Layer 4 of a small transformer language model trained on English Wikipedia (13 layers, counted from 0, width 128). Numbers have three digits each and are written without spaces.
In attention head 0, each number of a token's query is one row of weights dot the token's vector x. The head spreads its attention over the tokens so far by the softmax of query dot key.

Query weights of the head. A number n stands for (n - 500) times 0.00046.
q0: 498581482525546574508444405478440546477594570569560465448581509498426505467553551379471366555485400615502467550521462683482392394474452533480526447542283592498483412570549624522470543459452494569566379612503507471578510443606539635500538443530472535494428520518505488493486515478484529459425464536567447505476480495500505473541430505500544395510580514531473470606489563486485410430523
q1: 627639387543441676905350567799533540466556534419352567727537673572309406758397589428151306500212390522468524402568535839443219399528586678296323435698414389480321672469450525488485418465380342329711415658449574438516424451730656607530362650548319487377517462577802577707721559528404357390488435496484406651640630340691757791618305414558447641329413420552724555611640470496402257463385
q2: 496618338550476588590337617500588517381595332450274552586602599691370290433455380481504430636412525637504530504530732696333368592446559933621358819635392365368340457301456666556446280403147399402545228681549705449461431465704387545496464469558375423454700463672672507561462500391389496609343273466720718621549582543640596680547409669481500262380645271401639544617626435500514260547663
q3: 429539580537490734682500522658276548439500317354557579530471660600543478404334631339589484531352293468394463386544401651542361388374552763506639433600401507581350471565427487479590439503300347392549266646262377521525425558700547619612398532436407440396517343467480552403643528543472441441645458394519442566610744358441522496571384386457658465468479566637552758391565687523559281611453
q4: 628609598415533600183542457761546764490493383573557566530648432553271627452614529403371475493402497665617463320500510360529533474494490480254550257696684450574512420466339480664604510264500500517512500519500429524573516657481335404362611373472557374617388483407310573347583614358431747475519628410491513391530557503503406353343642325387552541454598494568435500649387600503597511439407
q5: 479527483470522365305770257463489284742411516671621359533600369462504637421641605441686629496695686423589497559459455183581848511434436401507677433386648570538620507391533551587402702646496443825574577381483240688622635450518496455522540486448602518622395544474478580476301408606538667429376613323423405414331419518418500415468601547587442542648451721435280341445375529632445640568352
q6: 539629524504366448557468520573554494614341522306534522540542504315755346534710563661496278344532609423385604731390381504465536745572426518552462416179299438425353553433507587387503391744575424603363380446615394485528356458341500490400565639250752525508425423658471260493401645300462435301546560429517374592467437672435700500770645665573516486349471685490526579340525493660419485660394
q7: 489480682357591403533496500670551378470522364671462329388429433583404458439556651344679349418771777578712493415476538701546347485337525544380632447275344459503593489371631577594562358488472378589338651531503600488455839525550646641575565318661508482599376526500464550610392714408622271626319263551276436380529518461414493520663391405476707315410490531486405676524236474564667407547428
q8: 588467486488458523403411568527503549503666570595629425491506799403612401525521584489458451602440356864382492436594481640549338422529634515523595503676303610630534459483521702486419512320398641415461427463363485418598363523383605525460419503587481464516649373525584486435434461401434284376617669630512750630500494594528486500354373539397623494590522523619528322392506337482492458479605
q9: 538404448349535327336669595335826430433425617526563512401458401434340680359658154636686660508700573422562641626533588323440774627460485368624548549362496429420456481308585488568455579455487577606421547427569458541441416496353240562472658388500542481569676672419450471434386572322548438659349556366727485515562331685547282431365552659329553141922703625438383415453470453565399690515569
q10: 361493489488323302612618725449584444437208510533533358555575575350838552544563533548477622516274351455507733656650512214407481297588369395291331612500384712359427702554389698500556632358711839531364547287450587329400401489376659293575557644289546318649492469475465415438553417496551435471451627587500672449512355590464456431627635658496434445632528493485238530522243721526669615606555
q11: 412765556521398408523462635545515548392647479517531337381532521664308475573494489631365551473509430251497549601558551562438564413578352630389506327632412506604497440626468562503537480608481249432565367492448397478553492534617450525650445612542560535558591491505413602447534470357517672286477500371683316464429455548660419497543485519592400285497622658624625442588497459503479375491530
q12: 536571320648493503665321635673447477675431566577407670497736734621416497545521426417456474565527598632400525422560490749390543410510523662474529484237626275415509555466643699404482359613291567476516534626431369338529367376477792418473370635378496433321628388430617599491489597519462543478307412425587581427463678539462414627604359475556637465335467452519587471557687352352578321352671
q13: 398596465638510425778234518663507511396614509484566653453555695593497329575433569556320566604422367542414497407469439709405418363715541694532525364538447493448531401515585589391438353552331418344406331589451535303447394580682543438419302563506377467353619440482520473494600521445509422405554417546623586546583541484525509672398358473557548531468536394642798697583561299317550224503723
q14: 575567503727517649631546660767510486381408458446430467592647497592574597486425333465490417497626382628419568547304404479484350387287594591626455464434575554462292409304550396242572301732548455561618463585244451433564633357454423597493470333423622497643355480476350472459605674578599460562620487631599293456577429555472449373377462537445420455589488646601465467503585429336608261425314
q15: 402461360622552714452458403731669550739419451605465488556473309500466338525398468532594474541452513490443387577563676481518652636410394469532561450583458568526543497389388601394591358532520596346469509606509369478410373518470573385662379482553569375357613540589461657442516511480523488705352686369444338466650356494471599510417547421536299448396549659712354673454649457617617481488503
q16: 394390530504391403441413288447668524486522281359644426547576381460429266595568429487683628525493826530704235372560562418388598360537295458585534537327477532507477473500479496448462483515531404593337777586424548485591530435438518358511399571426511550515565312599514490556459552573601633451521702457466670513394602531321336402640616513490588382590468537599493565189407868669393699293377
q17: 466579434514669516720534584472534545274543362474576479454277646569678430442652590408497865383380482720374535461408386434437552700474534444661477567475437504630676487452469503548313483529572525328388455539464449223354500268412569344727654636487593601359353514497297420487686365413573510442412604549576490546493286695428477307450443580439838497430547497559377557529344479473568223459477
q18: 771285566652355314557554568456640677378552545344283435522493318620507727579393618479569708429568609454490551529610675581559489496424767402489465444436508482612541405554230340373559436370738682485591471744635355389372263366528319466663489340375547322663579675595540473562599331646335493463500518303233602623518441542459434415514704577503500438481389455422583639534557445418364527486555
q19: 439449424324437591356601379497493540413578550497597339544523618494616605709618595697441383581203469430472528617353493476570500543660372447484531379459581691602472372574431404445527763448572579620393533407724497535462269657343384491365572598589454397572398616374464357463510460602522349537391308497453366543553360641422513537637662733439631522426497613301452385565303507536412641351587
q20: 567436408602655399622615363490316347615808576472525516456626510594453420531429722557500490466575476630624506477487347556624464444506600646500273631438532295358544224414411590573604506625547510413604633503370623625497456584700490590733546681326606493289538517569579327665503595355560625553481692265525625500480510381428509459529595426357598383486542500422517464684374473471500348523413
q21: 576332412374401607629237590676274632684465491396435381764427497661548582666378575642844503542584457471238341507539549511736626517536556637553409655461405351407423580621297534252448427511616589476513528321366543525559649401430596538413405686248555404418444483661425437432486637481513507589457397459497533516486681556323653447408563538626461549496534555468436459413570510507558489550452
q22: 477564568431553490743596327290397563394497420442475513439615435345665481510527477630457417517623524436516587415376641564471603373659559776361385283301371612500491493509620460460539490246441517412612588478622523461615560451542433472346620638526730389493770578451510488626405500553331460381526529415494571563604455412279886534643631469552496510339440259409538460705497641441551421411427
q23: 378458487585563462393713475413385438372382485611550362685464476544557538699480503676464481493510428079624571594588486335455424536588375397449648529421624534627459715697628327479429564451511649577463513345491487615414359378336407497645582602421692185624695453536536464391493605488374530488416455590541407404457382510640569441746412466540369491730372500450593258488377453519391599542519
q24: 427303431504403603544383554624625528551463356665319378449472522316413434608493569312572462614397485393312634340276537511420500554684503641524469847391612409466517524343346659467354475511374515270473507547580461708569677315602500497581308634534373522496556544755607431812613346382363521510430535675545514368533549378317746480521452356457565572362464619564493512351532576567542308479734
q25: 567503384540435596249481497503626534430717645254528484892545540444546676578287494562536453406429609448405506685454524310569399617652509441604643390255420500363445573424250523281456379521500507533551556384540455600406528503621284571460419462387483477480392767544461527482582400537460594598497443335550491601513497478442571405459691373692504351629526627463456404525605500634544417452340
q26: 563317460473394374583452178408420675477483555315583262516443540436347391503622385491445494510580608565585611399595380627553519513454516487669568578517538431473570522500506510551593383670482628589317555600609684503633457475472529652249452590367445656611510549359590500463282482391509648672393516554460394436643447560439543659353500674533482599393544469634368306555339523427289590678390
q27: 545494459408493557485395785560657338574497391298679553305639385478327401431406490434648595497330552521568429627416541510417359602312503490688402449393475466525525766528484513667485416549457438533763633515491494622535534632352394342652284544487422394497326510563513506544569506466707622435551513392402529680437439330522494452762300442394609405496330472581514471379668560487518623406438
q28: 513497513668540465214563581581583675704544743424697583551415415418587539327415394522440433524665299475279649618535541362628354527408455500510490597424482402478531451714523687350329536504569803358411574506422520511599355413218470581503437551519607477604407382533470469557514612500433288382584668431701635603423391448591535444307497478574504427500485677475371518453402413598300489467462
q29: 230490352561437670602587484457497413543651531352306420468242597463511354340589449627321537410350445507270428600460381571355437364500619560323725632372511646286517602484339535548547538663531496468272532401284555474591483415414648470676389679695462412386609532551594426626434588530430615474469544415433510559394500503315711422527550637383707497402443497732526569487249447683519425524285
q30: 345378599364517443481300506335352543463486612446494381388649548425436372672527344579497490551586421507450469332544438507599622365604236703738427532538596608534607616627596530396578782483496458608605530379426445350519459700442520431711675561570511343493490446446553531475448509351475477512455671432554342434416378516610405315349664546433300573724608651497431685250461346513372387458434
q31: 547556359475435438462286564469605474493486412497513463322503577474552345553559625650240392637605336525279497545639546431648551585295517479450471424582471385583597533404640466487627533641515650604560420619708336554434309270430407680609673592674537644507542455522452528277547484336464602606670324279523639400348526643381405301580419535541551340584720666652521526455426304339503474433494
q32: 725584601364785429352722497645571345549413512445613395458570315523469533638438448426592321521507617323484601559581395345412673757452474360510516543518292642529644569500439315610417646561344596593699469490395470539438532384517364596368463604611361603472433545565575459487475437551383720360540391596546418282510408487465458390655497421450415581336617348346472623333626675490585678677693
q33: 533462652560541369396486764274415532633549421421637357325406482497766420521507549621623441532452418362519494403558475362434466490458577286371474596453467340423587230436398528579249426482628543437417815535535608352520490697326569190539755566619699524414532566497459456477554564683699476429677397397431513368445583383419457607540588308563617526478562523558615504532510465695374526631487
q34: 563377619465308598446514639507517524542444372661258565462651581480355576343342487555558451637381518613619634542451493700523541411471593462483431547586353493545575500522654483408522480507541468472366330461442365391467585420587362649451370207615471383349383805488544595581384602449448384532383550561698600484407686477458549661410440353513363530625590350830733451147608400345580467554497
q35: 490562452744547630496393483606585673496529589679596378449546552619431573616687310773514445367479575431567520747619481645372650543428353623879524444384319533554524378547471435543451454428028342609437638547587630458383691346321417476662603545407365471568493554301618371571421503460579382362535629473510389622489372507395377716403367710368545599512672360449601398412528554405471462553561
q36: 535626497478540617480647622595292603215574622590293269563528463497591598530404409486362458221468440550578571654524578431319522651531577485654493644462550368561568697612313624597438514748337447603587467493415645473378366715493547578329464535556216671481388460352493583661489419622296435476479162656413633384533588447415383549630519648440389500810327280435606464568454405454614376372534
q37: 542389404343637580643632509509627404500277564518598382560390570453487710523478452405372512430574374523483514393353599602464596488642446525584536328315440314448556530581546578669539570359483432396500588547541604438589656464524428541395571524303483581601371472370568589541362633547601534538448424631596461494466356397700521622527548546279465485224556355644455388649396403555269699585547
q38: 497431469823654447504662485493445576437393602569441432507474372596464690469600428581758343295675561333344613583441618288519415386603573500405534643500468503466497455442438342349500372445622473377451573463576365497381556764353425559527312312597518250438568550437500449559562390285656454653475605549390478414398538570620550569297446713506612494416476615525380518512641526577591654442574
q39: 642463412545632455527554611387715398593622473627390254794397281526435431489486588564527474688466440450414427514555640460693564709503599422287344428394500300332574447576321394341503483354656457490475616401658580596497571500421503417437611393480682497316475627694659310529618506386374737402510470548399431471664503632551545470461706396509619429369512645359479348474354606500685482487398
q40: 438457452699513452470556594439397534654507348647586653575621572589554403417565452465897372407265357617334615398484407411516587347513617597452593380566357497528462539506510480482449617563526472520317473265544732454436481487552731667319527490555629594444431389351650626437296441419471367409513610475516506547359422507330468515474551683657716312468554478594612814421516507631461539625437
q41: 654635460684558457485558626622476432577563515415723650539234638552559527504696629696692418620537350449461439319438383518348298582477540345533447480583607476677377470596425445576754507601519389622401549535381524381451425640520662500521405484490629493320578396578579370328616494580493493272293520516493447610407600767503300293420398302465441470709550591506593654335480407611666562402445
q42: 534418547564493671403240428412569643567443448649490435634673713543681373406581450434396636440459428496581597528572329441543338431605634316510358269706552546565484725297717608494519432580265409324494535503355595467457215446591455503585466530294374514373443304557610535471573406484576414358449695581437426624497594537591503500527408494656579718278359520572449273458456490347670345452379
q43: 340612582459526425607311481463507424594605553330450493483503483475613573722423563516480443446565551451549482260597483699487395487425526470427642519211426614580419590561680321497453654354655462366540513417531548733604619375407559475520399724516359483586296537362680561540659316494616546506433621626235500391417408583273525680407530442442395447430485775534438349404645639581556623384475
q44: 463608650504303526508562513388565512426614457566470600560341400523318684151323487678607710486352489618526542426464379313557365424273379434517636409446500345373516439536586577513547632453405558468490497545717755431570474385710493399351483616507638497649350531453610494431741516542483324487432544727540701445437594476487351318379479432542421569322547359631410599428558730473633345578228
q45: 604601493546670447228332386436302379575515411712641636620753549563507618523541645444526443523423392476524428522416439402578441570461414493604394636577650459552416374552500288544507410687536662605565448638569359446585423644601593542538515351447448300311389534594441320479399421279384850655360364452387518330511746654389732426471409263643617341397743444657442553629637415402665335424336
q46: 349703543624465503479594654577400723578568506524687402684320513635580347559571439428532573471522546342473718580614500513561582362353414398500470641444449548515473531544487430363477318550472401596526669473397553490436653522528703515306465403612320681510350695382343418476663397399506541547568353393360402634398583488530455581678510547660457600324431422560444628628655446469534460556425
q47: 452469396420571379462457465384355481522392555744544540541527599347441503606614339479484372596426645513471587343612510539536351395488533338290461470445430588296471660593556784614511660444442536481457503538651613516622474572551335509408300548494583319464413572458590511318510694602586515596594530587446446512706560551403370542344433592285521467619421391676513510596351494534336440515427
q48: 542623439721493478733460349500573613750428524442551457709365428430317503332353623589466374521530629382443412432599680475477634614446627581487587367489370650563525663563457601537491490606312693640506605579422520277693522333431527525503567706371529635539483531417580503373489719478519467406359516664490474250585487379576625492507462453435538615708615293383391426734329622642416471474395
q49: 465494566470668591353418404523716503540547397519720533436381618344453669360651386653648601497624370714475466443463249465503618379431462493401500535627507436441687285562726527454592519674363555587344500562414516371475469599310460419230543310617465546390554417401598552659566423571425421608339522509547596466424567519453594522248486644628567494599506462475462749416629493374341521701559
q50: 211420342308439293453632461643534316438328422529591371477455473525442651714220346482622526469262663476636603647710689427412568747685574554666467474540635330214511470482477439535452619444792476310535273582336507468423551645228492421656568419387516515616626519399572458673388504461395603529389411496573622267335426404572460300489739351493457318410700667338492458601556362537633594444468
q51: 525688459722213693708400626523555480453557503509603604480394557475460251429453516475621478436474483444451540215621234330321539315432494661396300683579570586500778510470591441437482500411518452510603424466598407276484512621663408512406451337390511464370571487396620449460558747439559373500637478485594323525546623525528431566541500530602411391549577630457425486549586467490638615644460
q52: 483583648382598527648538575620452437628689211356440538479572385596384685427521336603566711504337533444578468380308583470463420545649466616693497483420507379513378456507594402288447742415424628440448504490448418504671530429391311556764583383751436412507543592443451596579632474399447448363313514618289517424454355466378646492561640734529508560575610745355358550625531771418559385497526
q53: 291514564610560491496650456465353451590523447470554293490790519796529625343548415350516591555613365510352459474446461436460487400479289544463569531381449561627434423500676497448560725447659688423491388388574543513412446583549522580662516561470493395497536567595374424306500509441572588364353589538400362533402552313494530542472481606439536458315420449607526717708358598444472396649277
q54: 562534706736399401521273489652445526550525486436500448600506604344423444424525385506503535500539357380348392559486468377583509533628464598544561550657667503437610503517448497362395592436594478447537457626534491413465514533384291419751290468391319543337607395533677480396394360595430573497384328749406556546602379458387628473459456588647413640578470448396455456310602411518670477500462
q55: 435457465390580487537367465548673468418404339449580660258470638414510571336459558627493407558560650642453597385563666585300286433583523544461494542584457367547491614265560577451476493334507377565494642487312310684616770278569416465383493362786457618539351554485627519424528581453391460516526389519423643465382425405456356657529590478401649404396545615611629548680595341579302489539269
q56: 605602707461420546570514546465548524582504497577440451479490286240374601601358450599448376604538438367611471295335658441711497431440645608483510759384537316337641635536524483500604646496595544496494496526494309518417556859578497572536597433350541587376457672307493481553266399376669524770405382334510567566409554551402527566601479662555623394511459444405518409625517616507584292258247
q57: 354437359173609513653520404670442600580374433549392582545309872377376394432758638614633635409514439471478570382568556547434585497523457641500637490479595497292442550605429462582540687417470554615557718705631487291670425690493610500472595418572526483597532407363299491452428414410621435478577497420566490474469467450452445588424507160484465464522410432739475582468326438423286485453594
q58: 336398309410369410689390468555624517435538677458307376411513614580680441574390468532456503479577303439323610544471521568559507497362779625376371660652373397601484546604705629453421447617493281435384514585437579649549442464602473459545600477422333368535392350362597366624479821557590550721605461418662513281541617497414716530448500538575335403442485574417423533500652728570491489421487
q59: 491485491593568540652490604582513570586450460484417606355462350497467591500675403448519590463571497421503409484601440579725487519435361347607633484622563375394772661446390507467474434527472785434506575454600605500366475364364360408440542369516483555236443507512652482240766684509710555585566541415637469430503412683521528475522753488617533584445412309421686511579684621319480348392497
q60: 659296411515377426475459678459596353679401421432514478345584630454286504369371471458574464645397605536437604786482446366446530315475518657334671518407616549483423467566822620325658366445280554538624515507420460375778454536616660346489699425554532702757408335558563404447606406643333404556312626685711359444586421663581344317583481687373682468643211454500492447405493556427587524536381
q61: 558515532466638607670294475543346500510645462478321566604581263537577420503221624534431516646484545468534537590519490430579312464572567712589667315528472540441351599660425301448527690736713455470512597475457484563522403516397530373537497513522557599307306557296431521372267432410289539451455462500573590550520455246338560563516619534381541635341414688460572529553439593448417296697593
q62: 556555309638577657451523560595637523397479422789260584264313414681385588584401500516537619510347406454491591473551566582481567380458552314445474549493756367468373676321463432305458579521511598551425262532287424603439471614457615535383527619477377514539437598448510472484567682456462490443621621459403454247588627611560289549611548322423236362403491513456437665585438497312488568299503
q63: 490659664574701497344443449535686424469626512480519422559500682355510414472375218432507575626308507703312373369571567431526575439464404534526360612326679427567558440341493548494626616536470439227500576503669283679356632570351483577542439611618555411550553517546595312580464329656315361369437500481565665615843533662506396511322598503569628500460525597526536444381537425373375624627532

Each question shows a short text with each token's key, already scaled and adjusted for position as the last token sees it. A number n stands for (n - 500) times 0.0044.

Then comes the last token's vector x. A number n stands for (n - 500) times 0.015.

0 " ent": 306516638589652884565467655257347386515720493485627526464551465502390552498552537498574493571534624577447389564485532570455453480475552572553500493467507445531568506437493437504489484495494516
1 "er": 290593630614647887554513406295394375543706500490580512476524452541413558512546523485513504549553590555477394560515507584451449453451570572526507491486511439503569489421496468519480486513515523
2 "pr": 446587675597629858567466292361410392526710507504602533488538476514464516498568516463547530544496569589497427507506498582464475477475577550531473517495514445516587486450499463505487486508482523
3 "ises": 658688664646633885570436348385402408529730497486580477475533465531455568471550528445552533563511582573488401542514501559436466434491592587577492484462547459529595500448516456525480505572499483
4 " that": 672763613688654887561491510441377434542731527467607464484541462465442538463540533493527518579507553599493396464539517544495489447492554551529496513476525443528576459489519488464463483514497479
5 " F": 620743698656645912556497704542426399522731519450603471505574440476464568466577524468564467588494587571487377517541519574502472444489569502530520492480522461497537465475507483502513507531489500
6 "is": 376701680632661896582492686574449409533755499474579502507582445500458572436538535506557490561508587570464405535537520563456463433495518539554520490481532454465544470434529471530442492522477503
7 "k": 253692733653651896553512477648477395508756487497603490500586465498479567442574514469544478614507620600464374527548523594452448404538517539540501501462559430472562459437546504509491475518475524
x: 562456356418559494711554514678583487246593472390544562569430559502434496710646430506454551467471504663449496484484488537400502468601698681496515500485197608619482524364559418246447437307344598403454359554411396336413473570475506532536489696428512491470648375423755395682579613472502198450526531453389544337550342646517619780522444272605669624451614619478465487610489464387615385472571
Which token does the last token look at most, and with what share of its attention? 5 " F", with about 60%

0 "ell": 316491611656619893567489652267362387535715509491606468501575470535457570500561557493517536579510595587488389536540532573492448418515571553567490519449494439543591457451542468518487479538498473
1 "us": 270571616666636922565449432263350396541728508497624485495568483520449560498566530480508544565488597578473383520519512566464445418516558560559495507413502426539595463452546452530483482521510479
2 " (": 431651635680674879557504329306373424523731548471639466468563456457439552462545510504508543570500579589508381480507531543499469438480528547536492521455532455534569456467526480466502480498520480
3 "R": 673727683647676901562498315367398383533718514462640482503574464502426572439589516474548477577514601578496365536536519565473485446468563537554514472468511453505565462463508489504496499522508475
4 "e": 732729705621667873556478530454453418546728523475576488530560437489449587432556510455576483597473578592469404486530534573470492438492536536590496488442533488471549460428514488526512500487532490
5 "ic": 580704637614641827525490697526458411522719517449604488506556448479484575467555522472531501586479578574487419530543532577468472458472534501563526487483513494507554439443534489517495485518501490
6 "he": 387700663631603864556481680602454395520736520459584473488570467507454596479545542445549513598504578578496450511545510570470453417535526532532517534465518450503568469472528476513497491521508503
7 ",": 267714705704656953588489498720456415535780550452645485486551450474430532448569516494540520585503615604498379511516511559477479414497551547580490488447504458496576460447526459514498490504495468
x: 459555289455362385724580517537521676528508434330647660669387546624370362414483457439548565439294499434541371344244737665498331530591548556385504392371489505380413683421619417488555484341419457363580396619426573460492528566421439479594417627522524509501516361402591570547518604363420461439608609460475562482575443461546621827532377573619777380604561433489656794602647317404499343475502
To which token does the last token give the most attention? 2 " ("

0 " C": 306498640633694897579466666283361366523724523473616509500612442542435568488580546485553471563519622601466391520501511584500451461468551528544489522467516459520572460429521468513503473530488509
1 "aus": 278556637602681881558481420289374377532746481493606503498572465505436571484539525471554517562522587568443390525544512577431469463514531543544508512438522424498536462418510457528491486529506486
2 "ley": 444626677647645886569508273321386438532734488472619457506594456513477572495554546499540524572508642550487397522539507562483444415502551554566483511441534436517588476432555450503474496571474478
3 " |": 599713639688674884558507352357380425519734544462646463466553468462440543465540539511523527576507574573511382467520518532489461445489538549549492512465512455537565465475527477464493483516507469
4 " ": 740773692684707932570495553449397410542756555472622467491559445513416569457593519508551489567508612581483367496513535595472486428508571576573498491442547452501576463448524470509532474538539473
5 " |": 590799686704706964565519735520413400548766555485622486462539447503407552457575526507565480581521615575492369497516530568472481429499553580622488463464509463486586481451520483493508487527513470
6 " National": 389758704653672907590518698631437433559738534489592477497548454514433576461574532492553452576526602572492416502524524572490486418505540529561501503416542420471562425489509478524518511499501462
7 " |": 240732709699686954575529490697435416546762559483645476462564443521402535463588542515547476574507615578489387498524516586482452430516538562608482502431500451507569472470504461491499498557495470
x: 403615351534451487466536513621585567426655423345564679459407536567261461538442473402428631645290612371464365346363572648402485546543526701324495441570494443467477493397510535428390503364549568450514324615432670447522513502462469583625340596471411544421511349397705490563671645347365500403667512439646706611579358647472656677429396618379724302755559408421689554600595386408561324524465
To which token does the last token give the most attention? 5 " |"

0 "ue": 333485620639688915543465636251339419526747512478594456459554456492449562481554545493536523574515598551513420520538483561470454421475579558556476512449539447517604457453536480510472499535512491
1 "y": 291570631642664928542490435256331407521742519468611461459559455503450562491556552470531518585499593551517405534528513564464433417481558551539485508468537433535585474471547477513462473502505501
2 ",": 432649617672670871564496347300371416510739543450642470479547463451447532462535533496521538578504553586503389463521522534490472443485544539526490529460518459536561459477530473475489484496502474
3 " ": 657731669652675894575499336385394409523741542467614470503551449494437564462580512496546504569483599589483374499504533596471471432506557549559494493438543467491572462455522477504519471534531464
4 "18": 714757684632664902575498547459408394518723539484586515502532488514430525443538548445555476569506584556478387521533532562485501419485557562587479509454536442484560468457528493512515460514512430
5 "98": 571769694662676905589502716524407424549736560488602506470538496526433545454543521472587459568511614576477395510541523598438473427486547558575486516437540450497582465479553447524490506542508478
6 ")\n": 407740699695707905554498678581419440535750562480633470476565456469451546471549532512538516567489569580489379466531555548488463427479563554530496535469558462552575456477539478467498505509498476
7 "S": 283701695660693895527491514688436392542748534483621462502562467500418563451594508505571466582494567593516390502536541559452496432483537544540516497470518457502527461472543459502506531496482472
x: 703508556538374406667512575578497499287297430511576618596455403706415508527556452547498669597483534297418382600439539714392326505510504618218434371480431563467456527417655607481567487334316727350507647553391566530427325563379462572585415527343464395397664267460560501498497551426502457574672628424580686503600465516489573660414333463529818294578618539567529468662427382467575469510463
To which token does the last token give the most attention? 6 ")\n"

0 " with": 391501580663669863541516609263341414528709533471619467460543460467432514473532541492516540575510560599511391460519507532500476457470543551524512523479521452518557466474523484486487507488475496
1 " K": 259563679658677917587509437277330387520729489483610495486586479505442534475568524473552480587528614593463370506516524579475433420488554538527511476468552427492566453489506465519481504524477520
2 "ansas": 416646680632640889598518287327367437530723482507619495498555448518467530475561521472558506562467598603474424507516518551481431421469527515571490504452525429500597472464515463500491495576492472
3 " City": 635697707629615877577492321379413437524709499501595478511559454515451554471570536502581506563507616573465435528536508553482463410486520533557496509410556416502611479471535470511481496560466438
4 ",": 678755646687665885576500505433388425518748538459644467478552459461438525458549532493529537575502564600500390466522515533490476438486543542541491528463515453523565463484533464479485490507493478
5 " K": 610728721653660902597504727500423404528730498492606497493582470509450537470573513468563476588511605575457366507518535580478432416493545531524506478459538434492572457496501462506487492518496521
6 "ansas": 393704718632632883602514705584448453538726488505625501501551449517469530476563520469559503559466594595468427500514521554476429425475529510573489505445526432494597469472509463503497496574498470
7 ".": 315690654685668867550500518657429444517741535460619472495550449450443528469527522479530525577512553594483382452539520540486469447497539531536491525461525443534569465499528481470488489526502469
x: 291479449535421395482527418548656523446492338363596692532445428528334305514428474370463692453380597479577271510391664559362350407528404622259448513395626708416523495320527305480590529423459570548466487615481620424623565518368408608549436564511560547590607427261498502539574528336496405460654692489630462544579376500548701710532458496528754498718522431655603556558599519263609575493411
Which two tokens does the last token look at most, in order? 7 ".", 4 ","

0 "This": 360516576684694909564491642240326405536739535478598470468594470501450551473553528503497498593511588610482432483550497562464450429451532537529476547461511470494577448482512496512465501512484479
1 " house": 317580613646656880533472460280339419525731502481576446451553483506417556516552541464508495564535581551485416516520481564453452450473580557536491512445521451506589468459507453513495503544460482
2 " has": 463673593674687892550522340301339409541751510485603438449559471466427555456540544493523492583501598599495437471522514530483480463465567582536489513478511466504583467461515461495467507488448504
3 " made": 620737667678668914537506358397332425561722512508592474445530499474427557457541528484549477574516587601469412478528500555454503442455576565560502514467534454493577481487507467516478506492471496
4 " ex": 710730667646642893575499526467402418573723506492588482503542443524412548489552508493561498587536584578491386506477523595495508449496573532557514494481507462494568472459491445527469521462482488
5 "c": 578677635647613849576499715490427373535719521527574511536540473528445556479574512443543481557518554599461391509515522597467490467467547537550469506478507475501557490444520466509496498504467500
6 "ell": 366685661662616874561520681590451381539736509486586474500572484522455566464553528489545524602513554585491398527536537582476491448519564557568480506495490440517543464452524493509482491537465481
7 "ent": 293631709670636887535503495663480421517746534480576495487514469519452575453572526493551499589519591554509435552521510567480493425484586579573488505451536444510599467467542475479507483511478484
x: 650752455423396592566528317567499464546561468544459463585503514341457558699442490466479605442500409493450457456364646790463453532637536735426452432432555482521283598379534351535435355360368296507532392547478410456557414599451401410440356469519505659517666337516509478473636597560360415473524507444739477517668599535458544790402180406505854506437601481418568680695600483266465459564518
Which token does the last token look at most, and with what share of its attention? 3 " made", with about 70%

0 " ": 376490608678698861554489637268356403504726549456636464502567447479441551461550538503527536565519566595499371455524537546487477439485539538528496524442533462530556468467531487471514463523512473
1 "18": 273592664650686926563483417265357357518727553485590512520545475546422519452560547463568479566516596574486371520547542564476494412483556562585480510450537448497555482450536488521533459536505436
2 "29": 454653670661656909576494253300374389534724572502593497491536499526434548470574525503575463574496605572490395496545535596459480425509539569581466519429549450509591457483577425521494518547508475
3 ")\n": 609692667689705895556493338351372426529739563475635472483566455469452543468547532515531524566496561583495383457530553544486463429473558550525497537465552463551574460477536479464499505511499480
4 "S": 727773673656696911533487518440381373543749537482625462506569464503416566452598509508570471583494570599516385498539547561451493430485535545544517497466518457501530464471542457505512535500481474
5 "i": 615757693653703935558488741485417382564797492473630450541584452519461543469546543487570464618514584602509377527533542579458426402478529549555517474475557458486541462482527475524476489508523513
6 "op": 365718686635655890560504702596439399520735550517600473501567464501467560485584520486543483599457559597478428513531536586448424429516521485570488504460508458513546456458538458538533516507475512
7 "el": 257665707659625901553506497639476411541739527468587459477589465494474559518585524480529493569489586585482428540550519587458428425525538510538486499465551430513546453490532457512497501521496489
x: 576453478592398475719500482544448620400607408465503690512500454441520587772421470626362536588484380509605496553643519746403423595606536488285453409513493623470401528150341326480407449376492570441431317481515546305442527599480579616540360605462522577537778470586542529550575574431471331199519593532438527579393525666266629576481363360426669521378436338465544505690674305484527531716580
Which token does the last token look at most, and with what share of its attention? 5 "i", with about 80%

0 "80": 323486651661673910580498629254316436533716546492621495468572487541439540487571558504558493573530628557467408510536494576490435433504557578554469549448561422546616446465548461531507510520489460
1 "0": 299593651685669929568492423243323435526713540513611491481570479534437560472570543486556490571526639571466396525537494572459453424491540578562454554443520422535599443462538478512492473545494472
2 ",": 434646623679672878573493342300364422508743547456644480485543462462442526462538533503534531571505567588495391468521525534493476446490547543531483535459518452537563459480530465476495486505493473
3 "00": 675704722633669926585486311367374399521736513494619507500516483495446550471574517492588476608504624552479385533515537577508462430493556562570460546437529426512578454485540496520513480511507483
4 "0": 706777689653642922569496543459378444526718534509584501499531473495443575441560512476583468582499618560470400528528516556457462422472534564566464538451529432515600450494540490514493481535515471
5 " of": 571748687665664916544478695500404385553754535467598509490530451496432533462588517505558490559513596615454411511510528565474470460498566575569506521445520424513572466481537481498519498490483477
6 " the": 424746650710669905572491652623401450541757540482614470481555452473432541459558520511519493596512572604493381472527509528481477454499538529526497502454526447488536458457532486485485481496496487
7 " b": 259691665662653910577459499659436414525727513453582493522588457510420542468579519465537461568525556571514388509509524582493482455470571546531485481454491447486549492453528444499484505497471513
x: 569604477553522457575555514584463542510576339379487639639349492503542357474365514579557678538397392441380459324382532597469438512551367497199563466414504538448447467380422535458546498225212548533666672531476560529325484475432307631508454639461319500510711303359524440639546619375430547694400608493573636463603676683461588750477316541437735482595498604524658476586641274412651430476552
Which two tokens does the last token look at most, in order? 5 " of", 6 " the"